Layer 3 of a small transformer language model trained on English Wikipedia (12 layers, counted from 0, width 64).
A neuron's activation on a vector x is SiLU(gate . x) times (in . x), where the dot is the dot product.
The model reads these tokens: "a " "| " "Qu" "al" "if" "ying " "| " "16" "." "75 " "|" "\n" "| " "Sw" "az" "il" "and " "| " "Sydney " "M" "d" "l" "ul"

The vector x that enters this layer's MLP at each token. A number n stands for (n - 500) times 0.014.
0 "a ": 451 523 539 194 438 367 505 510 635 602 485 522 601 412 428 735 448 533 574 581 554 633 422 475 569 579 580 495 513 591 486 519 571 369 466 503 395 448 600 503 587 613 403 495 527 421 532 363 498 436 449 431 420 433 473 696 535 428 457 364 509 581 506 462
1 "| ": 414 490 490 354 522 499 607 627 553 620 446 545 534 515 342 642 445 538 492 599 416 607 426 420 371 465 516 470 616 485 365 435 491 504 332 448 683 428 504 499 713 660 427 572 418 422 543 435 545 401 496 560 456 444 506 586 512 533 368 481 536 603 503 464
2 "Qu": 463 614 471 511 497 564 423 467 619 473 441 491 534 356 456 513 553 462 555 609 299 426 647 431 595 636 425 715 515 533 297 434 301 415 339 551 366 554 470 543 506 656 281 405 337 632 595 290 402 485 421 465 534 546 648 961 579 570 515 594 671 552 260 494
3 "al": 397 536 473 335 446 781 443 495 532 606 429 504 453 480 599 426 526 524 621 565 336 379 463 565 439 436 495 477 562 569 368 553 484 373 386 591 416 508 642 632 495 571 387 504 731 441 360 149 518 537 425 350 470 573 557 889 574 480 452 430 414 501 341 495
4 "if": 608 470 464 440 379 775 371 476 523 528 544 469 476 518 550 471 573 373 511 498 233 505 508 468 612 642 438 493 509 364 467 453 462 488 460 400 355 554 437 531 404 540 245 509 611 629 365 321 482 436 585 468 489 537 503 754 504 529 526 553 596 385 384 618
5 "ying ": 418 454 475 287 412 463 557 510 573 486 702 629 608 471 473 895 428 469 606 544 448 527 458 409 418 518 597 409 496 438 519 388 433 487 324 410 507 513 665 489 451 621 347 555 545 503 463 355 594 469 442 374 353 523 511 602 637 598 559 306 572 455 382 414
6 "| ": 413 484 487 383 535 509 609 616 548 608 448 551 515 508 331 673 435 525 506 631 431 599 430 426 376 457 513 447 622 449 373 443 498 493 337 445 681 427 496 504 674 656 416 578 438 440 535 445 557 400 504 572 457 440 508 588 529 521 350 495 549 590 500 476
7 "16": 498 448 547 331 601 623 528 455 463 580 475 520 476 519 555 571 545 417 543 454 232 589 577 320 450 549 607 496 501 559 382 568 481 534 295 345 675 440 568 475 582 484 416 363 560 537 532 480 540 360 464 328 444 434 412 723 528 617 349 606 559 712 377 642
8 ".": 243 523 432 408 541 521 504 571 472 638 549 444 669 600 535 552 505 476 491 461 434 696 499 495 509 543 517 369 548 322 496 573 485 451 379 482 474 457 709 655 472 496 440 369 497 455 462 437 499 574 361 563 433 424 524 657 553 460 402 477 619 714 387 610
9 "75 ": 370 514 545 324 385 594 546 549 517 609 283 370 495 477 543 749 441 482 579 539 542 690 471 218 454 644 619 436 453 405 450 527 520 395 422 456 574 481 579 509 419 486 370 578 481 345 571 510 548 436 472 456 500 373 427 678 612 670 470 477 519 450 384 558
10 "|": 307 382 384 359 486 388 512 476 518 515 372 564 513 635 522 580 461 428 464 512 304 677 393 478 388 495 512 382 510 499 477 492 531 363 286 437 534 464 531 455 477 716 404 705 515 468 516 491 585 520 523 560 620 418 587 734 579 496 413 537 609 654 462 425
11 "\n": 210 519 616 279 445 497 456 574 500 614 461 635 445 416 536 551 409 538 366 532 422 617 380 510 443 588 737 554 460 488 443 440 392 513 547 317 645 507 408 641 658 754 367 571 552 500 452 601 571 475 322 548 351 523 539 625 576 399 402 578 555 438 446 278
12 "| ": 349 473 433 376 495 499 564 606 534 634 325 520 490 532 328 565 385 540 513 674 406 588 459 440 440 461 495 533 588 547 447 378 527 496 435 408 727 431 507 523 712 664 416 570 374 417 546 421 625 431 502 607 457 411 490 613 462 477 396 484 565 611 519 463
13 "Sw": 431 736 442 535 598 566 462 485 501 406 485 556 581 359 580 452 705 623 550 541 307 509 469 388 642 490 353 539 478 480 382 408 347 439 224 564 450 426 524 599 581 679 273 611 494 474 643 322 507 463 320 426 593 513 588 818 591 378 620 499 741 461 377 359
14 "az": 509 578 556 512 329 745 468 495 485 535 428 545 500 516 583 403 613 580 370 464 352 648 612 399 473 517 391 384 527 596 343 588 463 508 324 615 497 613 511 474 549 554 300 551 432 591 532 169 443 495 454 265 351 513 724 827 538 536 591 472 499 597 414 366
15 "il": 503 577 582 310 481 743 341 507 476 598 441 540 433 398 690 419 545 698 587 540 260 533 504 410 389 579 467 493 432 427 412 529 469 429 386 542 401 483 530 505 553 649 322 559 640 458 368 294 643 521 510 403 573 428 542 757 439 479 607 436 479 441 461 449
16 "and ": 456 580 379 303 387 438 537 500 541 492 556 605 537 545 471 877 463 560 407 580 451 604 444 454 440 589 418 419 437 387 395 549 480 443 411 427 307 492 647 482 525 672 355 581 569 517 532 570 550 370 460 446 399 532 479 689 422 474 573 307 512 495 521 510
17 "| ": 403 477 457 360 513 504 630 625 526 599 407 551 502 538 347 652 421 523 489 614 435 623 429 423 377 467 500 451 582 474 356 443 505 516 320 473 690 440 504 499 681 651 419 575 413 438 536 447 544 407 489 566 438 442 505 603 524 511 357 478 560 574 526 474
18 "Sydney ": 519 531 486 338 399 419 628 599 482 545 589 583 576 424 600 765 553 425 556 438 450 771 463 323 493 452 463 635 457 410 431 497 537 460 317 351 456 401 571 402 599 576 424 623 488 464 631 514 420 482 353 430 422 453 552 720 661 566 464 228 662 488 507 347
19 "M": 457 760 420 464 515 675 357 476 612 484 413 411 544 527 544 584 568 555 521 541 187 582 396 428 494 491 374 583 549 496 314 454 454 555 268 471 506 492 668 568 582 594 474 449 570 440 581 294 455 483 239 460 639 490 513 832 560 488 420 624 743 445 479 390
20 "d": 426 677 302 243 521 694 406 360 524 455 397 526 601 644 517 510 468 642 488 615 313 569 465 497 557 483 382 519 491 540 434 525 467 418 383 538 553 504 575 561 436 517 305 379 693 634 589 216 433 551 460 248 382 551 400 828 564 481 617 601 568 481 482 482
21 "l": 374 697 422 421 449 799 400 410 621 531 508 393 558 567 614 464 465 588 579 613 371 453 493 368 467 571 311 436 517 589 421 393 489 429 404 631 405 455 573 461 462 487 333 491 688 525 499 374 526 418 468 209 445 516 490 899 593 410 663 487 561 465 372 461
22 "ul": 571 508 429 445 421 749 410 404 566 621 546 528 498 582 623 432 514 586 470 502 363 611 566 431 507 515 445 374 548 415 310 463 440 476 424 557 319 563 595 501 507 792 245 541 694 575 424 155 529 450 547 256 401 449 450 711 427 571 589 401 622 494 385 454

Each question shows the input weights of one neuron of the MLP. A number n stands for (n - 500) times 0.005.

n155 gate: 477 529 527 671 549 611 574 539 352 632 523 506 537 469 583 400 634 384 471 510 436 491 493 613 680 520 398 522 548 707 489 480 384 546 428 373 652 533 353 359 377 531 565 509 382 520 410 498 318 499 366 387 491 491 330 501 615 463 642 363 548 482 470 484
n155 in: 300 600 469 584 525 597 495 591 490 627 469 675 520 401 513 459 496 382 424 531 446 306 417 690 627 501 390 430 520 638 441 437 398 531 555 303 561 414 408 397 492 547 519 415 217 580 485 517 180 450 380 446 619 515 376 540 621 384 590 360 609 514 600 549
On which token does it fire most? 13 "Sw"

n66 gate: 518 674 746 454 442 490 426 444 408 547 581 563 453 511 553 393 571 524 529 393 471 521 503 385 566 481 478 588 490 508 441 450 388 468 296 586 441 491 505 282 494 548 341 543 413 582 478 275 386 552 566 447 471 375 477 333 725 488 469 544 392 567 508 485
n66 in: 533 695 505 382 475 490 294 355 545 543 591 535 425 434 445 356 636 455 538 495 441 525 463 404 496 612 487 617 565 498 525 501 440 373 330 565 551 609 562 417 369 599 395 499 344 573 420 421 429 650 508 442 490 435 584 442 564 544 507 524 411 619 378 463
On which token does it fire most, and how strongly? 14 "az", at about 220

n73 gate: 470 422 469 535 691 346 481 434 568 585 522 380 600 468 467 375 566 590 523 717 393 725 566 451 600 591 545 717 628 419 596 565 457 593 645 522 411 596 538 519 479 621 510 429 451 548 423 443 420 456 452 432 569 404 664 414 376 667 640 448 494 591 584 434
n73 in: 515 447 499 381 508 452 558 656 469 672 568 496 734 350 430 440 643 522 474 382 567 570 474 502 502 615 557 367 743 675 406 445 604 496 439 540 564 580 483 403 284 390 667 535 726 398 475 584 352 592 400 499 525 577 525 485 434 562 370 417 482 602 392 410
On which two tokens does it fire most, strongest first? 8 ".", 0 "a "

n148 gate: 452 504 398 450 567 615 455 539 735 653 524 481 339 589 533 459 458 492 491 419 481 597 506 576 455 556 442 489 528 651 322 603 665 504 532 551 478 425 379 603 590 342 683 496 502 474 400 494 544 651 485 478 700 420 584 363 597 363 420 481 707 722 545 543
n148 in: 477 460 380 622 352 509 529 323 708 524 633 487 511 521 486 332 469 501 559 683 456 620 593 458 431 608 462 608 434 498 500 438 584 634 487 436 564 289 568 502 365 490 484 639 429 447 460 721 532 467 475 495 758 471 655 525 528 624 468 363 544 505 733 457
On which three tokens does it fire most, strongest first? 10 "|", 19 "M", 12 "| "

n81 gate: 385 522 629 627 571 311 583 635 482 428 657 428 564 522 515 298 214 390 431 510 563 351 440 470 511 604 606 584 473 546 356 519 540 452 379 465 363 504 560 464 352 404 367 461 280 498 513 362 440 474 458 457 367 689 642 360 428 419 592 420 368 517 507 402
n81 in: 313 585 573 498 363 410 413 426 382 410 370 337 418 496 338 404 547 533 644 325 528 448 553 561 558 484 814 613 514 608 357 183 668 303 459 510 507 535 491 441 367 419 370 498 539 575 576 486 586 421 719 638 460 452 438 475 624 506 509 577 745 545 435 484
On which token does it fire most? 2 "Qu"

n50 gate: 428 331 565 448 545 495 548 522 481 521 393 267 638 576 518 390 644 611 438 301 626 578 391 588 559 486 558 294 545 373 390 617 448 519 563 568 432 544 533 467 515 560 589 448 367 482 432 487 457 685 478 481 429 475 396 443 289 456 419 471 655 408 346 332
n50 in: 307 418 545 581 426 555 388 449 370 723 469 525 520 461 531 529 524 402 483 612 504 498 343 651 455 543 522 277 502 565 307 481 523 586 466 644 469 579 520 708 487 624 642 381 423 515 386 472 554 573 475 614 528 579 465 511 489 484 500 692 541 361 574 709
On which token does it fire most? 8 "."

n26 gate: 270 559 421 652 444 473 472 480 613 656 537 365 428 512 348 514 393 507 397 572 385 443 531 563 363 342 547 399 495 570 513 410 594 599 565 606 630 618 328 433 396 432 331 601 492 361 556 472 624 502 464 494 522 573 588 433 483 515 541 457 526 541 562 525
n26 in: 452 332 619 520 553 470 476 280 574 480 580 484 515 486 570 626 584 468 418 605 437 592 507 453 398 312 479 171 528 477 375 601 533 452 550 465 307 593 496 512 517 517 454 402 403 570 515 482 687 518 530 551 792 352 640 464 447 531 481 592 598 441 583 595
On which token does it fire most? 10 "|"

n114 gate: 465 398 505 434 444 635 360 447 430 545 524 426 455 526 546 435 562 469 392 304 500 621 559 496 633 495 558 369 307 321 551 317 363 513 257 556 446 377 548 445 442 606 626 562 592 456 567 604 378 480 495 655 549 396 622 429 440 483 580 708 503 534 634 414
n114 in: 513 434 601 565 551 512 441 541 401 543 621 428 467 575 440 478 529 478 508 493 444 730 502 447 534 498 459 429 413 312 407 295 358 490 384 437 478 479 578 537 474 674 609 506 648 305 490 618 397 520 546 569 598 513 558 548 553 443 489 749 430 562 587 498
On which three tokens does it fire most, strongest first? 10 "|", 8 ".", 19 "M"

n180 gate: 469 393 590 506 590 549 600 487 680 531 564 453 502 390 554 502 417 495 648 292 591 405 381 451 543 503 618 399 537 657 431 223 556 417 615 540 492 589 494 282 246 584 326 401 531 437 491 460 567 434 336 494 411 519 427 428 420 358 406 519 528 483 435 573
n180 in: 616 516 395 419 557 565 447 463 426 395 506 447 480 521 572 405 424 278 580 108 481 473 363 431 606 483 650 629 510 720 492 267 610 408 479 459 435 471 613 530 306 539 377 402 533 434 536 422 424 515 514 516 377 595 408 481 505 344 411 415 434 586 439 520
On which token does it fire most? 0 "a "

n2 gate: 631 575 536 580 506 623 468 449 448 395 382 507 386 518 577 488 737 542 559 444 435 491 425 612 656 542 418 406 451 401 554 690 517 301 366 623 689 655 373 521 512 491 434 650 722 526 453 510 622 575 572 480 388 549 331 624 504 490 573 405 518 329 443 493
n2 in: 471 670 488 588 535 740 415 507 512 294 396 615 561 444 619 393 666 672 479 508 369 555 398 521 670 567 290 592 402 415 441 534 441 383 594 509 474 650 403 562 523 621 460 606 598 375 344 319 623 483 546 578 357 420 369 492 543 398 636 358 364 322 380 451
On which token does it fire most? 15 "il"

n19 gate: 578 504 505 555 473 556 657 462 473 582 579 685 487 693 496 569 424 541 426 487 461 423 445 509 459 507 344 395 549 427 518 618 181 587 470 662 461 443 436 390 559 524 588 376 466 450 479 409 226 466 555 407 508 503 420 399 619 349 490 440 566 380 573 464
n19 in: 412 557 474 334 490 449 302 392 633 688 599 369 369 344 660 488 596 556 651 450 515 491 631 355 355 515 420 591 644 598 531 574 509 497 457 512 470 383 434 397 635 280 563 318 598 383 255 744 586 562 479 656 485 529 488 642 476 548 541 648 468 665 406 423
On which token does it fire most? 21 "l"

n163 gate: 502 507 555 603 458 544 612 484 346 517 500 472 427 426 529 615 670 443 383 545 457 491 427 418 449 569 436 399 513 445 660 405 394 472 483 540 491 585 505 380 361 552 495 422 572 719 636 401 523 510 355 486 578 586 444 503 382 461 552 438 797 523 735 373
n163 in: 597 632 454 361 583 450 575 425 561 616 446 481 466 814 586 561 520 616 625 524 611 570 505 637 379 666 471 555 486 542 360 517 422 434 436 435 538 641 558 466 632 371 627 546 592 430 504 593 494 341 424 568 452 475 700 540 550 360 588 606 435 604 441 542
On which token does it fire most, and how strongly? 19 "M", at about 42

n175 gate: 490 409 661 512 554 514 563 602 393 408 531 502 417 578 329 516 432 339 551 475 553 447 627 512 300 461 572 359 467 395 392 480 591 580 304 376 565 504 361 630 276 365 367 550 554 455 517 417 631 366 508 498 641 484 551 302 556 630 537 442 375 465 444 319
n175 in: 409 520 687 459 467 465 229 383 615 361 381 519 534 488 375 459 524 529 467 640 484 540 529 353 453 615 516 760 728 491 445 483 726 592 434 487 514 431 345 788 509 541 505 340 624 472 491 746 527 505 533 562 514 382 550 490 565 501 468 468 599 467 336 427
On which token does it fire most? 9 "75 "

n34 gate: 548 490 490 610 440 490 498 475 437 398 481 520 479 598 457 486 583 554 515 465 377 225 522 419 536 430 527 528 704 353 596 442 344 599 420 511 400 403 422 648 383 638 370 397 463 494 507 505 413 661 443 441 494 408 528 476 365 441 534 412 677 348 423 415
n34 in: 552 413 500 718 325 586 378 444 526 462 501 547 542 575 455 424 560 337 584 529 439 438 485 605 445 371 491 582 497 429 591 423 495 490 442 599 522 535 482 710 520 621 463 285 426 494 389 514 474 702 515 542 464 370 502 519 459 486 524 482 670 425 585 640
On which token does it fire most? 4 "if"

n117 gate: 538 508 750 445 577 430 515 567 371 386 279 521 403 813 377 466 509 448 549 426 581 493 597 542 481 537 567 772 564 343 540 558 482 461 462 563 570 537 568 615 494 455 362 537 664 421 437 530 388 449 608 725 534 497 549 519 441 530 562 370 426 452 528 435
n117 in: 538 420 450 646 682 374 616 514 475 569 483 445 738 626 633 589 534 567 492 362 312 514 438 499 394 401 570 602 241 520 320 357 493 517 530 706 593 496 617 595 393 443 669 525 497 327 492 513 624 419 521 322 488 639 628 540 317 566 631 512 500 461 369 615
On which token does it fire most, and how strongly? 4 "if", at about 1.6

n167 gate: 625 455 309 522 441 563 607 491 468 491 482 556 488 552 456 373 618 475 608 449 400 430 312 394 455 630 450 367 362 533 406 367 528 445 452 778 481 561 619 378 666 186 518 522 475 491 348 694 299 464 302 496 392 487 487 451 581 542 311 544 345 496 481 401
n167 in: 678 612 657 518 503 506 425 612 348 521 687 508 476 546 354 392 430 725 470 703 432 701 513 618 379 651 439 624 753 642 642 496 493 554 575 386 529 585 602 546 529 512 464 598 626 724 505 579 562 746 715 624 353 377 528 552 499 486 560 390 590 719 347 587
On which token does it fire most? 14 "az"

n46 gate: 368 652 506 507 621 594 397 586 547 645 613 410 604 560 531 483 666 691 536 723 499 429 639 516 409 617 495 502 549 432 555 519 538 481 563 547 575 508 598 458 500 410 430 534 459 558 438 540 454 535 750 254 562 625 558 342 411 379 433 289 464 527 631 405
n46 in: 438 435 406 383 435 515 513 597 735 565 558 681 488 583 577 540 325 447 450 529 535 386 420 432 555 474 361 415 517 294 517 557 435 570 626 591 611 722 530 460 711 365 465 583 422 544 403 336 326 562 377 468 422 535 373 561 567 539 518 458 465 519 473 516
On which token does it fire most? 21 "l"

n17 gate: 480 563 315 527 367 497 557 565 453 453 469 536 350 427 385 481 460 574 759 339 627 501 587 523 428 443 638 551 349 495 276 426 516 435 589 445 580 427 351 622 183 459 409 394 433 524 367 551 590 505 446 457 508 676 498 562 448 508 632 401 521 436 637 565
n17 in: 571 575 546 516 301 544 530 535 642 447 747 622 504 530 570 416 561 662 347 442 509 394 498 525 272 694 412 544 655 447 642 611 406 402 370 129 422 724 441 465 495 383 282 533 385 448 490 339 493 511 563 383 609 377 406 478 481 538 445 452 570 566 421 438
On which two tokens does it fire most, strongest first? 5 "ying ", 4 "if"

n8 gate: 435 542 464 587 481 555 405 436 456 503 604 372 468 392 408 488 727 321 352 517 446 467 490 512 605 491 470 405 442 506 533 613 467 481 368 627 394 536 527 353 504 494 429 557 488 432 646 557 433 606 418 456 517 382 320 482 368 566 328 599 645 373 600 474
n8 in: 524 558 334 502 531 661 435 368 489 472 561 501 451 463 571 469 494 363 430 557 529 527 458 446 471 448 351 528 308 653 461 465 541 469 380 598 413 513 359 428 494 457 536 536 377 422 558 669 531 497 396 483 625 377 398 639 385 627 411 582 600 430 638 490
On which three tokens does it fire most, strongest first? 19 "M", 13 "Sw", 2 "Qu"

n68 gate: 478 344 332 541 590 538 582 648 492 368 410 438 485 535 637 437 452 450 590 479 684 488 493 504 481 538 412 521 296 546 535 567 411 544 568 333 556 400 533 489 256 466 610 371 729 363 421 641 517 494 382 582 534 453 431 487 500 328 572 401 526 537 495 579
n68 in: 567 557 647 568 488 608 397 545 645 829 666 609 601 633 545 457 367 472 414 536 676 501 498 464 456 518 477 219 568 327 433 672 597 452 614 436 345 378 553 569 741 567 352 629 384 509 546 498 515 494 501 655 667 649 424 603 676 662 427 653 555 405 534 551
On which token does it fire most? 8 "."

n92 gate: 553 426 711 525 716 544 581 599 454 456 509 378 517 487 352 375 619 568 631 517 510 604 388 480 413 423 546 549 573 605 235 355 633 448 485 660 506 536 535 742 351 688 511 595 667 419 624 622 432 634 557 371 539 598 525 492 498 486 423 442 320 527 536 498
n92 in: 416 638 435 474 678 488 420 562 369 445 467 594 504 523 469 514 441 525 521 586 366 628 660 428 483 590 450 366 521 593 548 465 638 334 612 401 324 461 487 558 522 378 233 450 436 426 524 335 614 492 466 517 540 540 457 374 507 597 501 635 566 356 656 703
On which token does it fire most? 15 "il"

n173 gate: 601 428 461 554 549 585 563 514 551 555 597 560 367 495 523 497 653 279 685 356 442 550 448 500 490 534 482 701 337 534 452 400 608 548 520 630 702 551 526 488 430 355 529 587 479 371 605 529 476 664 442 558 363 481 361 541 463 523 526 465 581 385 528 516
n173 in: 665 587 483 425 481 586 216 531 340 430 508 451 654 300 444 654 606 382 497 361 440 390 465 578 447 515 532 494 692 364 385 372 485 469 387 342 635 614 310 364 549 428 464 554 570 407 417 455 546 523 565 598 505 601 332 403 563 390 289 531 408 518 433 463
On which three tokens does it fire most, strongest first? 7 "16", 4 "if", 19 "M"